Layer 8 of a small transformer language model trained on English Wikipedia (15 layers, counted from 0, width 128).
A neuron's activation on a vector x is SiLU(gate . x) times (in . x), where the dot is the dot product.

Input weights of the MLP neurons that the questions are about. A number n stands for n times 0.0011.
n29 gate: 8 206 232 -101 175 -245 -60 103 0 42 19 -114 19 27 -40 48 190 200 -101 -42 203 -40 48 -4 38 -194 89 -80 -140 -122 -118 -300 -135 203 127 213 89 12 -40 -62 84 -28 -43 -41 55 -194 4 -15 -13 -254 103 -59 273 4 -19 12 60 -100 -44 -45 -67 88 -15 -26 -4 44 -27 89 -123 33 -204 -162 162 178 99 -61 71 -12 20 11 87 -237 -115 -108 226 125 162 -302 28 146 70 340 30 131 19 172 -4 -101 116 20 8 170 -28 -110 153 257 120 -293 47 -86 233 8 101 -320 -140 93 8 -147 34 134 53 181 -65 -106 -16 -15 173 -27
n49 gate: 118 164 -190 -94 155 69 -58 -111 -98 59 -51 95 82 132 -113 -8 285 29 166 40 -19 137 97 -74 -52 -124 145 12 -51 -103 -187 0 258 153 63 107 -75 -117 39 49 209 -179 -120 122 -68 -223 157 -11 -52 24 -52 92 15 81 19 -71 77 -178 -4 270 8 36 228 -87 -4 -62 -184 -75 210 59 76 103 -264 -3 -153 -47 -29 81 23 -178 -73 41 174 -109 -245 30 76 249 84 -12 -146 -24 96 131 -77 -115 -48 175 -85 -26 -174 52 126 -201 -91 -173 -75 -108 -8 232 -124 82 105 130 -73 112 409 154 135 -96 -39 209 63 -15 113 26 -11 -83
n114 gate: 59 -173 -17 -66 55 -228 238 197 -163 21 109 -243 115 -38 48 140 -164 -147 109 40 -102 -303 -262 -13 21 -29 -44 4 -171 110 -135 -227 -178 -81 37 -219 -46 -113 43 75 -86 417 -207 83 160 24 -59 -76 4 -179 -12 72 150 -375 12 12 -60 -45 26 -76 -13 35 -29 32 42 146 -308 -230 68 -87 109 -110 95 168 -110 162 231 132 22 55 114 -241 -127 62 -60 222 24 -22 13 117 35 15 -86 30 -114 101 247 -78 -235 -205 141 -12 -317 176 25 61 196 -29 -180 139 -12 -108 -29 -66 -69 4 -42 -136 186 -168 -183 149 -195 0 4 -226 16 141
n123 gate: -19 -138 61 132 135 124 -162 69 -81 -77 -25 71 91 145 -38 -72 -8 25 -89 294 76 249 -74 42 -117 -70 -170 -213 -97 18 -314 -141 -283 7 22 -47 -18 -189 144 -44 76 288 -48 88 153 -24 90 -57 -20 289 160 206 -19 22 -142 62 -80 -76 -175 216 -15 42 -37 7 74 15 77 -62 -173 -58 -22 150 165 129 124 81 -39 144 -12 -38 -161 -81 149 -22 134 30 -289 118 49 -27 -98 316 -123 125 61 -35 67 57 46 145 -255 -37 120 156 -145 -228 7 -139 -59 22 75 96 88 -73 -25 92 -56 39 86 33 -96 -15 50 223 23 51 -4 -140
n166 gate: 41 93 -23 381 164 49 83 -194 -104 33 -166 75 -51 90 -35 -102 -42 53 104 -83 -80 -46 -120 19 81 185 -74 -107 -145 -200 -4 -23 52 122 11 90 -48 -86 -107 -45 50 233 -344 -121 -109 -98 -204 71 92 127 -80 -68 97 33 -191 62 -96 -95 -130 93 152 -49 44 -14 -164 15 -304 -74 174 -47 244 113 59 223 45 -43 238 88 -104 11 -4 -15 194 133 -62 -93 201 23 -4 31 155 100 -142 -133 138 70 158 23 -61 -11 -103 -136 -45 -209 -153 74 -111 63 -116 -101 79 0 44 -26 40 236 -64 70 79 -70 -35 144 158 156 -31 253 194 44
n204 gate: 123 -4 -247 68 25 -50 -225 45 -15 143 -181 -180 -203 -19 -257 8 -221 0 34 63 -198 39 -112 -36 -23 -186 107 39 45 -30 -8 -78 106 232 215 -196 27 -149 -179 -244 63 35 -106 84 61 -14 -128 -26 135 -61 15 -89 73 -127 -113 -56 161 7 35 -11 132 54 -34 241 -57 185 -281 63 151 -12 -192 -120 75 24 190 -20 33 -297 186 -101 -89 122 -213 -45 43 88 -125 102 -39 8 43 -166 -34 113 100 260 149 -75 -31 -118 -114 106 282 -211 -145 48 198 -106 245 31 70 -197 148 -124 0 19 70 -120 0 139 -103 124 32 -78 154 -19 -15 99
n205 gate: 48 -223 -49 -34 0 -96 0 -4 112 165 -267 -208 -21 130 111 382 0 -78 26 196 -34 67 -246 -31 102 34 63 62 92 -17 -22 -190 -334 187 -89 -18 150 -30 57 -361 -62 -83 184 -156 -78 12 101 153 244 -23 -308 122 69 4 -64 -221 181 -110 -146 -152 140 -170 188 190 13 -13 -13 -90 170 36 -95 -74 -17 181 345 108 136 -163 40 122 13 228 -17 -261 187 -35 8 -98 92 -13 65 -124 -198 26 269 0 228 -236 -141 -35 0 128 -153 -30 130 -81 -17 -162 52 -61 -37 69 -265 -383 -54 -128 -148 -36 46 68 -58 55 143 -134 169 76 -42 -176
n232 gate: -15 20 -229 23 -58 -70 -82 117 139 163 246 -139 209 0 -12 -110 -40 -157 58 -108 -60 -88 -26 -76 -8 -99 -156 -186 -82 139 86 -32 -69 56 -133 32 -4 -108 35 65 -134 171 115 -29 -77 58 -231 -18 103 111 -159 -35 -235 248 91 42 -44 -166 -197 4 -164 -152 -130 -11 -173 -143 -23 -148 -82 -281 70 199 -65 45 172 153 62 -79 -164 153 43 35 -113 38 -16 131 41 -115 -59 284 -167 111 -30 -94 34 53 -65 -84 -71 31 -261 -65 4 112 19 -273 -207 34 58 58 297 211 138 -129 150 -84 121 198 -112 121 -8 209 188 281 8 61 49 -169
n243 gate: -48 4 117 183 179 -22 56 58 258 -25 -7 41 109 200 -206 -15 -126 95 -103 -50 181 95 -49 -69 -54 -143 -42 76 54 -101 93 -125 -59 0 317 43 81 229 -117 -96 -19 19 -275 165 -19 -159 71 60 -79 4 -119 -60 244 54 -149 -171 83 -159 -98 32 -94 45 197 159 52 84 176 146 -79 -65 -278 265 215 125 101 127 0 298 27 77 -56 324 123 117 -209 141 181 53 -26 77 129 65 -40 -132 25 190 43 19 106 -100 -30 -18 -131 -67 159 -154 -81 0 48 -74 71 33 -62 -47 -50 121 0 120 -104 22 108 120 -73 111 4 -44 -47 -81
n29 in: 87 117 -131 22 -74 -145 -27 -18 87 -93 -95 -314 19 -34 47 364 31 -32 -26 120 -37 160 -161 246 111 146 -78 190 84 -158 65 -89 75 -84 -108 43 -15 53 -62 38 8 300 -108 36 -167 -106 -233 36 -84 109 -59 27 218 -268 -111 -204 50 -89 46 -43 222 99 52 -40 68 -225 -154 -168 -114 -94 -140 53 186 17 31 55 72 -62 -129 -167 0 4 -89 -4 -214 -113 -156 120 161 -188 -60 -91 -26 -42 81 107 -24 121 -247 41 12 -149 76 -76 -68 -114 49 130 -294 76 -105 11 34 223 143 108 -122 83 -51 204 31 4 23 -62 31 182 181 -161
n49 in: 229 -239 -278 -39 27 128 -125 21 -40 121 248 -65 21 -109 -276 59 161 99 144 -63 -39 333 -38 -139 21 -226 -143 4 4 99 29 -41 -108 115 -228 -243 22 43 221 -18 -70 -98 316 -76 -153 132 -301 -80 96 73 -127 -187 36 35 -21 -89 -89 -106 0 -45 -22 -61 -71 69 -94 112 -11 79 -48 -102 18 -40 4 -152 -84 57 17 122 56 -119 -70 4 18 -150 -63 127 21 -78 7 -60 92 -107 77 81 -14 -34 8 49 -193 -260 74 -153 150 -36 174 -79 -209 14 -188 -18 -73 29 -115 93 -35 -107 37 -53 133 156 79 -218 26 -95 -19 -103 -35 43
n114 in: -349 0 -143 97 190 -42 -88 -266 68 11 -62 201 74 132 -39 -27 51 -29 -11 -18 30 164 254 -43 -11 209 39 58 51 -243 190 205 322 0 97 -83 56 162 69 26 54 -49 26 -86 -91 -11 111 58 0 -8 295 214 -102 276 -112 4 -15 -152 -50 14 100 209 97 -36 -158 -16 79 368 69 43 -87 65 -153 44 -31 -138 169 46 4 -25 92 139 -185 -7 -43 -140 94 -12 -38 23 -39 -161 92 -104 246 79 -4 -12 120 91 93 220 50 -68 -26 -181 229 -108 4 34 40 184 19 -67 -84 86 -15 32 113 89 145 -78 -262 -81 -51 100 -11 -75
n123 in: -28 -195 -175 177 -59 -7 53 -14 21 -117 -17 277 148 -66 -14 -149 58 36 -59 105 205 -72 -103 105 48 121 -15 47 61 -96 -109 -43 62 -81 -120 -44 66 -122 182 -52 79 123 -139 153 -32 131 -67 127 -321 -97 -103 120 31 0 -48 100 107 188 -7 -13 -131 144 121 191 59 54 42 73 60 25 32 -7 14 -47 -21 -15 160 146 69 -16 170 132 -21 131 76 -81 -44 216 60 -174 36 58 51 -153 88 4 -225 79 -168 182 -132 272 -208 -52 115 -106 21 -24 -98 -11 -249 94 -166 -124 10 -3 -11 73 -37 -51 -287 -183 54 163 -86 -69 209 -62
n166 in: 43 -128 -73 56 -89 -57 -213 -31 -255 119 -151 64 -45 -114 -18 -11 -77 37 -18 72 288 165 -44 -29 94 -155 -7 -164 -296 132 -107 -294 28 34 227 -26 60 53 123 134 91 -36 7 -169 -4 33 -205 47 -38 -223 -69 54 -96 -3 84 -24 175 -49 -4 -54 -18 -40 133 85 -170 11 -4 -7 -287 70 -207 108 161 -29 313 -19 -152 4 59 23 -147 159 -125 46 26 -18 7 -18 -83 155 0 -125 104 0 52 -123 19 55 109 43 -105 -266 -161 32 21 118 169 -4 110 -150 7 -32 -158 -224 -121 0 -104 130 -41 115 -155 -53 73 3 -154 -133 -28 88
n204 in: -137 -270 -89 23 60 80 -31 -149 -64 7 40 49 175 -8 -55 139 -145 154 121 -44 93 82 -97 -291 78 -60 59 35 33 326 42 -116 -195 -47 134 175 98 -72 -186 -113 89 -61 -165 -32 103 -67 85 -14 178 -85 356 -142 76 -115 -63 -149 101 319 194 -80 42 -100 -56 40 -11 -27 53 71 38 32 225 126 -52 -105 134 174 14 -201 -12 -104 -77 -140 -70 -274 -133 197 -29 -246 -73 98 125 77 100 58 166 127 -8 211 198 -242 39 -52 241 -95 -114 -59 -38 67 140 -42 37 -45 237 -15 40 34 214 44 -59 30 -79 26 51 77 51 -52 -156 -45
n205 in: -108 -51 -35 42 104 89 156 -8 138 -75 -96 -46 -53 -88 -28 -121 -63 44 -164 74 157 12 84 119 83 -212 -28 -98 63 -78 -46 47 -57 -37 256 -20 95 218 8 88 31 170 -61 -84 -19 -14 -93 -15 372 53 -64 410 73 15 -4 -139 345 38 106 11 -4 234 -91 22 -175 -8 -42 139 -12 215 -23 108 -30 -140 -182 224 -310 297 -8 -97 -112 34 -191 193 -4 -27 44 -138 51 -103 54 120 -82 -210 -41 329 -141 20 -90 218 -74 49 -81 15 -58 56 -84 -212 150 65 4 19 -61 155 -149 129 12 -132 -30 8 -183 26 -28 -197 111 87 192 -46
n232 in: -10 284 110 37 -207 -159 -27 -43 23 43 62 7 -96 -91 52 72 -163 -102 -44 -78 62 -31 57 70 234 -90 84 -62 49 -115 3 -21 156 133 -135 -70 -33 -67 181 -93 51 122 150 207 30 97 -54 45 97 150 -36 -119 57 -160 -86 241 34 -92 72 138 7 -76 13 141 10 -3 -120 -10 119 -119 -27 152 36 69 132 -14 80 -10 38 -95 173 -10 -190 -86 -93 185 16 86 -163 63 -196 22 -91 -58 -65 183 -248 -138 -14 -87 -333 -63 -115 124 -64 -28 73 149 -20 142 26 90 37 -241 75 -143 41 126 36 63 7 208 170 -10 -69 63 30 -27
n243 in: 176 159 194 0 30 -14 120 39 93 133 83 25 -63 -89 -85 51 55 -139 -78 69 -168 125 -17 -96 -91 -124 45 106 -52 -17 14 -154 4 -21 179 -19 -64 -86 -208 -128 113 119 60 14 -11 -134 -159 311 -312 -198 164 14 25 -101 144 -249 -59 -14 -121 24 -22 -70 81 116 82 51 85 33 87 -168 68 0 -60 -26 -33 19 71 -117 -174 37 -36 89 45 39 -188 -36 -107 147 18 -11 57 46 38 -62 -177 482 -38 44 -110 18 304 -56 76 -61 18 -52 135 46 -14 57 -255 39 -43 11 -35 177 101 -37 28 14 241 -314 52 139 122 151 18 -57

Each question shows a token from some text and the vector x that enters the MLP there. A number n stands for n times 0.0062.

" S": -138 -2 -43 -80 -63 22 60 130 9 -82 56 30 -22 80 28 -8 24 148 7 -58 104 20 217 -58 -48 63 9 28 -77 88 -14 -67 -82 59 52 -44 -360 16 23 36 -34 32 67 22 -27 -11 -128 34 0 -133 62 83 90 36 84 -10 -146 -90 35 -424 274 -22 92 64 -100 44 -14 75 -2 -81 -33 63 86 -29 -57 1 -66 133 49 -76 74 -30 -4 -76 -50 85 -47 -123 -142 -1 -66 -14 -58 -33 43 -24 4 19 -37 -32 -83 68 57 -24 26 20 58 38 14 115 74 36 15 -29 -64 52 -185 17 96 -9 -27 -100 -11 -35 6 19 79 -115
Which two neurons fire most, strongest first? n114, n29

" W": -84 -14 29 -91 -75 -33 132 -50 -14 16 11 78 -9 81 13 -107 -177 43 9 59 0 39 65 124 -137 137 18 -81 -168 67 76 84 -72 -79 93 -21 -37 -35 -51 12 -120 11 -71 -17 -134 31 -56 142 -85 51 43 -27 38 -5 1 76 28 -106 -12 -265 82 6 21 202 -26 -12 -13 143 -115 192 45 16 -93 -203 -60 -150 -264 -7 -59 -34 23 99 -97 138 -46 32 -53 -134 -34 -26 0 -75 -51 12 91 34 -65 -55 24 21 35 -31 118 -92 16 60 -56 6 100 70 95 -67 84 -78 -48 -35 54 -7 -38 43 -7 120 -24 -159 -96 -1 175 -61
Which of these neurons fires most? n49

" |": -57 -124 -90 -88 -65 15 28 5 101 73 43 29 101 -8 -54 15 -88 -340 73 72 32 53 42 31 -88 136 -13 105 103 35 24 79 -13 -62 59 -33 -68 15 39 51 -121 61 49 102 138 -96 117 53 -66 48 -36 93 39 2 122 -34 5 -63 5 -24 -6 21 89 -171 25 104 0 6 -84 -26 -121 116 -25 0 -64 6 -107 38 -70 -77 13 39 -50 -51 -46 -82 -133 4 -86 -101 367 -20 -23 31 -17 -42 28 -42 76 -65 -31 -79 -56 7 56 49 29 46 44 -16 -36 -139 -67 -148 -45 113 -173 54 -51 -9 -78 -20 -135 -139 26 31 8 -24
Which three neurons fire most, strongest first? n114, n232, n205

"g": -2 46 92 -126 -1 93 71 2 43 -138 164 61 -25 -185 -47 253 116 27 -2 -160 50 59 -6 56 -86 159 -1 133 -2 -72 -37 87 82 -71 -28 1 -12 15 54 -63 86 -20 164 68 -20 28 -112 12 -130 315 -104 -47 -15 -50 17 -82 102 59 -46 -178 65 -159 -49 -7 84 129 61 91 157 -130 -35 19 -14 -164 -200 -42 59 -44 24 42 -127 209 -2 220 34 3 -93 17 63 -38 185 -89 64 100 58 106 -119 61 -34 90 -64 -60 -78 50 89 -77 57 84 80 -112 -81 39 54 -5 69 9 72 -31 49 -25 -97 -44 -72 114 82 -84 -60 21
Which two neurons fire most, strongest first? n166, n204

"o": 4 62 35 141 -49 38 65 -88 -104 51 54 -32 -115 -42 95 -113 -42 -90 17 -12 -13 108 143 -167 48 4 198 -38 -35 13 80 63 -59 29 5 -3 -69 69 -14 -22 8 -83 29 71 73 73 -71 22 -90 101 -156 29 24 72 105 135 -56 -10 50 -42 -136 40 -207 1 49 -53 115 4 -76 77 -49 94 -111 -160 -1 59 -129 109 94 104 40 105 -133 38 36 -24 -150 -101 35 -124 31 -113 93 -91 -25 -91 -178 10 194 -19 70 86 -79 -60 145 6 -54 280 -33 -94 -125 -153 -61 231 108 -10 -13 -46 81 31 69 42 -23 -75 63 -26 -187 -178
Which of these neurons fires most? n29

"mer": -70 70 54 -83 -179 -19 -132 60 54 -41 -26 -64 264 -13 -94 -37 84 35 -46 -100 72 3 32 -8 -12 -64 39 -125 -58 29 68 17 -24 -90 93 101 -54 22 -15 14 97 -55 -17 -67 131 63 -38 -1 103 -142 62 53 130 13 -14 3 45 154 45 -22 -88 -18 -87 81 51 -20 294 30 -64 -40 -116 118 -118 -128 -95 -75 -80 222 -81 185 69 -50 -201 -87 124 -62 -10 -64 -243 -121 57 -49 -72 122 75 82 -47 133 -113 131 150 68 -155 -33 -16 -46 -53 18 -107 -91 -106 99 75 -4 -155 33 -36 37 -96 -105 35 -84 -10 -187 -18 -75 -203 3
Which of these neurons fires most? n232

"n": 52 232 112 -70 10 93 -65 -36 -95 -54 111 259 -123 40 -209 -99 -136 -31 -119 -24 72 79 47 21 -25 -13 147 63 -1 37 118 25 101 -19 -106 -34 65 -207 -52 -155 9 -14 167 -260 -34 -5 88 17 -50 117 -132 -51 -58 -32 85 -40 -226 5 -176 -62 78 -149 230 71 -42 223 142 47 9 -197 19 -36 -59 -77 -95 -64 -19 -87 15 -10 -76 -65 29 1 -96 47 22 64 -9 6 -74 -124 10 -128 36 -123 -181 -101 -92 -45 -24 33 -105 -41 38 -25 41 95 -18 -56 -164 -19 145 -69 72 5 -158 102 -97 -91 -9 -94 53 4 -177 83 -60 103
Which neuron fires most, and how strongly? n205, at about 0.7

"w": -94 113 15 -49 -44 -31 64 -95 132 -161 18 82 29 3 -66 38 -132 -150 46 -42 83 -3 81 209 -37 99 78 186 -148 -53 62 108 -64 -52 -61 -76 54 -92 -6 65 -77 -42 103 -108 -77 -30 15 -33 -110 36 -73 -13 32 -48 124 63 74 -83 -14 -52 126 -78 -55 113 105 177 2 62 -189 -163 -98 48 30 -87 -156 -106 -85 -141 -115 -31 129 173 65 -18 -36 155 -95 -24 26 91 -81 -168 -131 13 18 19 -120 -85 -67 248 117 -13 -117 -96 -161 -31 12 -73 89 9 7 -94 68 63 51 50 150 4 2 206 -117 103 -5 -21 -26 -121 138 -14
Which of these neurons fires most? n232

",": -11 51 54 -35 53 -17 133 27 46 3 -31 34 -111 -59 -30 -100 64 -108 122 147 162 88 35 4 -132 84 21 -125 244 15 -104 3 130 -48 -159 158 -66 -39 149 -10 -25 -50 -152 28 -74 42 -38 -141 -74 -41 130 -99 -89 91 -113 -85 3 6 -69 126 4 -35 76 152 -36 107 -61 -4 -17 -57 -148 -26 38 -130 -54 62 -152 119 16 -97 -28 -64 56 54 -7 -141 -51 -4 -76 -53 26 -161 3 -183 7 -39 95 -43 24 142 -5 216 46 7 22 32 42 -9 -106 75 56 -128 10 -47 -14 102 -127 114 38 -18 -16 2 -34 -134 -12 45 134 -40
Which three neurons fire most, strongest first? n123, n204, n232

"em": -207 28 -38 -112 -104 -20 -92 -34 8 -62 105 -132 156 -15 -5 -147 -59 52 118 78 -82 4 59 -2 40 -62 48 -48 -21 -25 36 -109 95 11 -4 69 -155 21 -50 116 84 -81 53 -135 -143 62 83 -99 -297 -31 153 -97 -52 -94 214 56 -290 109 137 138 -26 -170 -78 -139 37 -69 45 -34 23 -53 91 -87 80 -45 19 46 -42 -80 184 96 -91 -25 -68 -23 203 36 -144 -73 -190 15 34 6 11 -11 -14 -56 18 -30 133 68 44 -100 133 -55 89 -2 -68 -18 15 -77 -34 -70 67 70 49 -75 -5 -115 -38 66 -68 -272 33 12 -101 -68 97 -9
Which three neurons fire most, strongest first? n205, n114, n123

"M": -172 -120 -60 77 -38 16 111 100 -18 -31 96 10 -4 99 44 83 -115 7 207 -72 126 -34 204 -148 -23 240 205 -13 17 9 82 83 87 -122 -55 171 -168 -61 -108 -17 39 2 -119 -105 71 69 6 61 -242 -4 18 -131 -18 -38 -22 11 -31 151 -176 -80 -32 -111 -24 103 3 -67 198 30 -75 -26 -129 54 -54 -206 94 -105 3 -65 -54 200 94 -27 -38 18 197 -34 -133 71 53 151 61 60 -117 64 19 -60 9 131 91 31 -53 3 -82 -47 -114 39 -6 -88 4 -29 8 158 -54 -40 -2 -70 -100 -85 -13 140 145 -50 -69 36 -43 15 24 60
Which of these neurons fires most? n205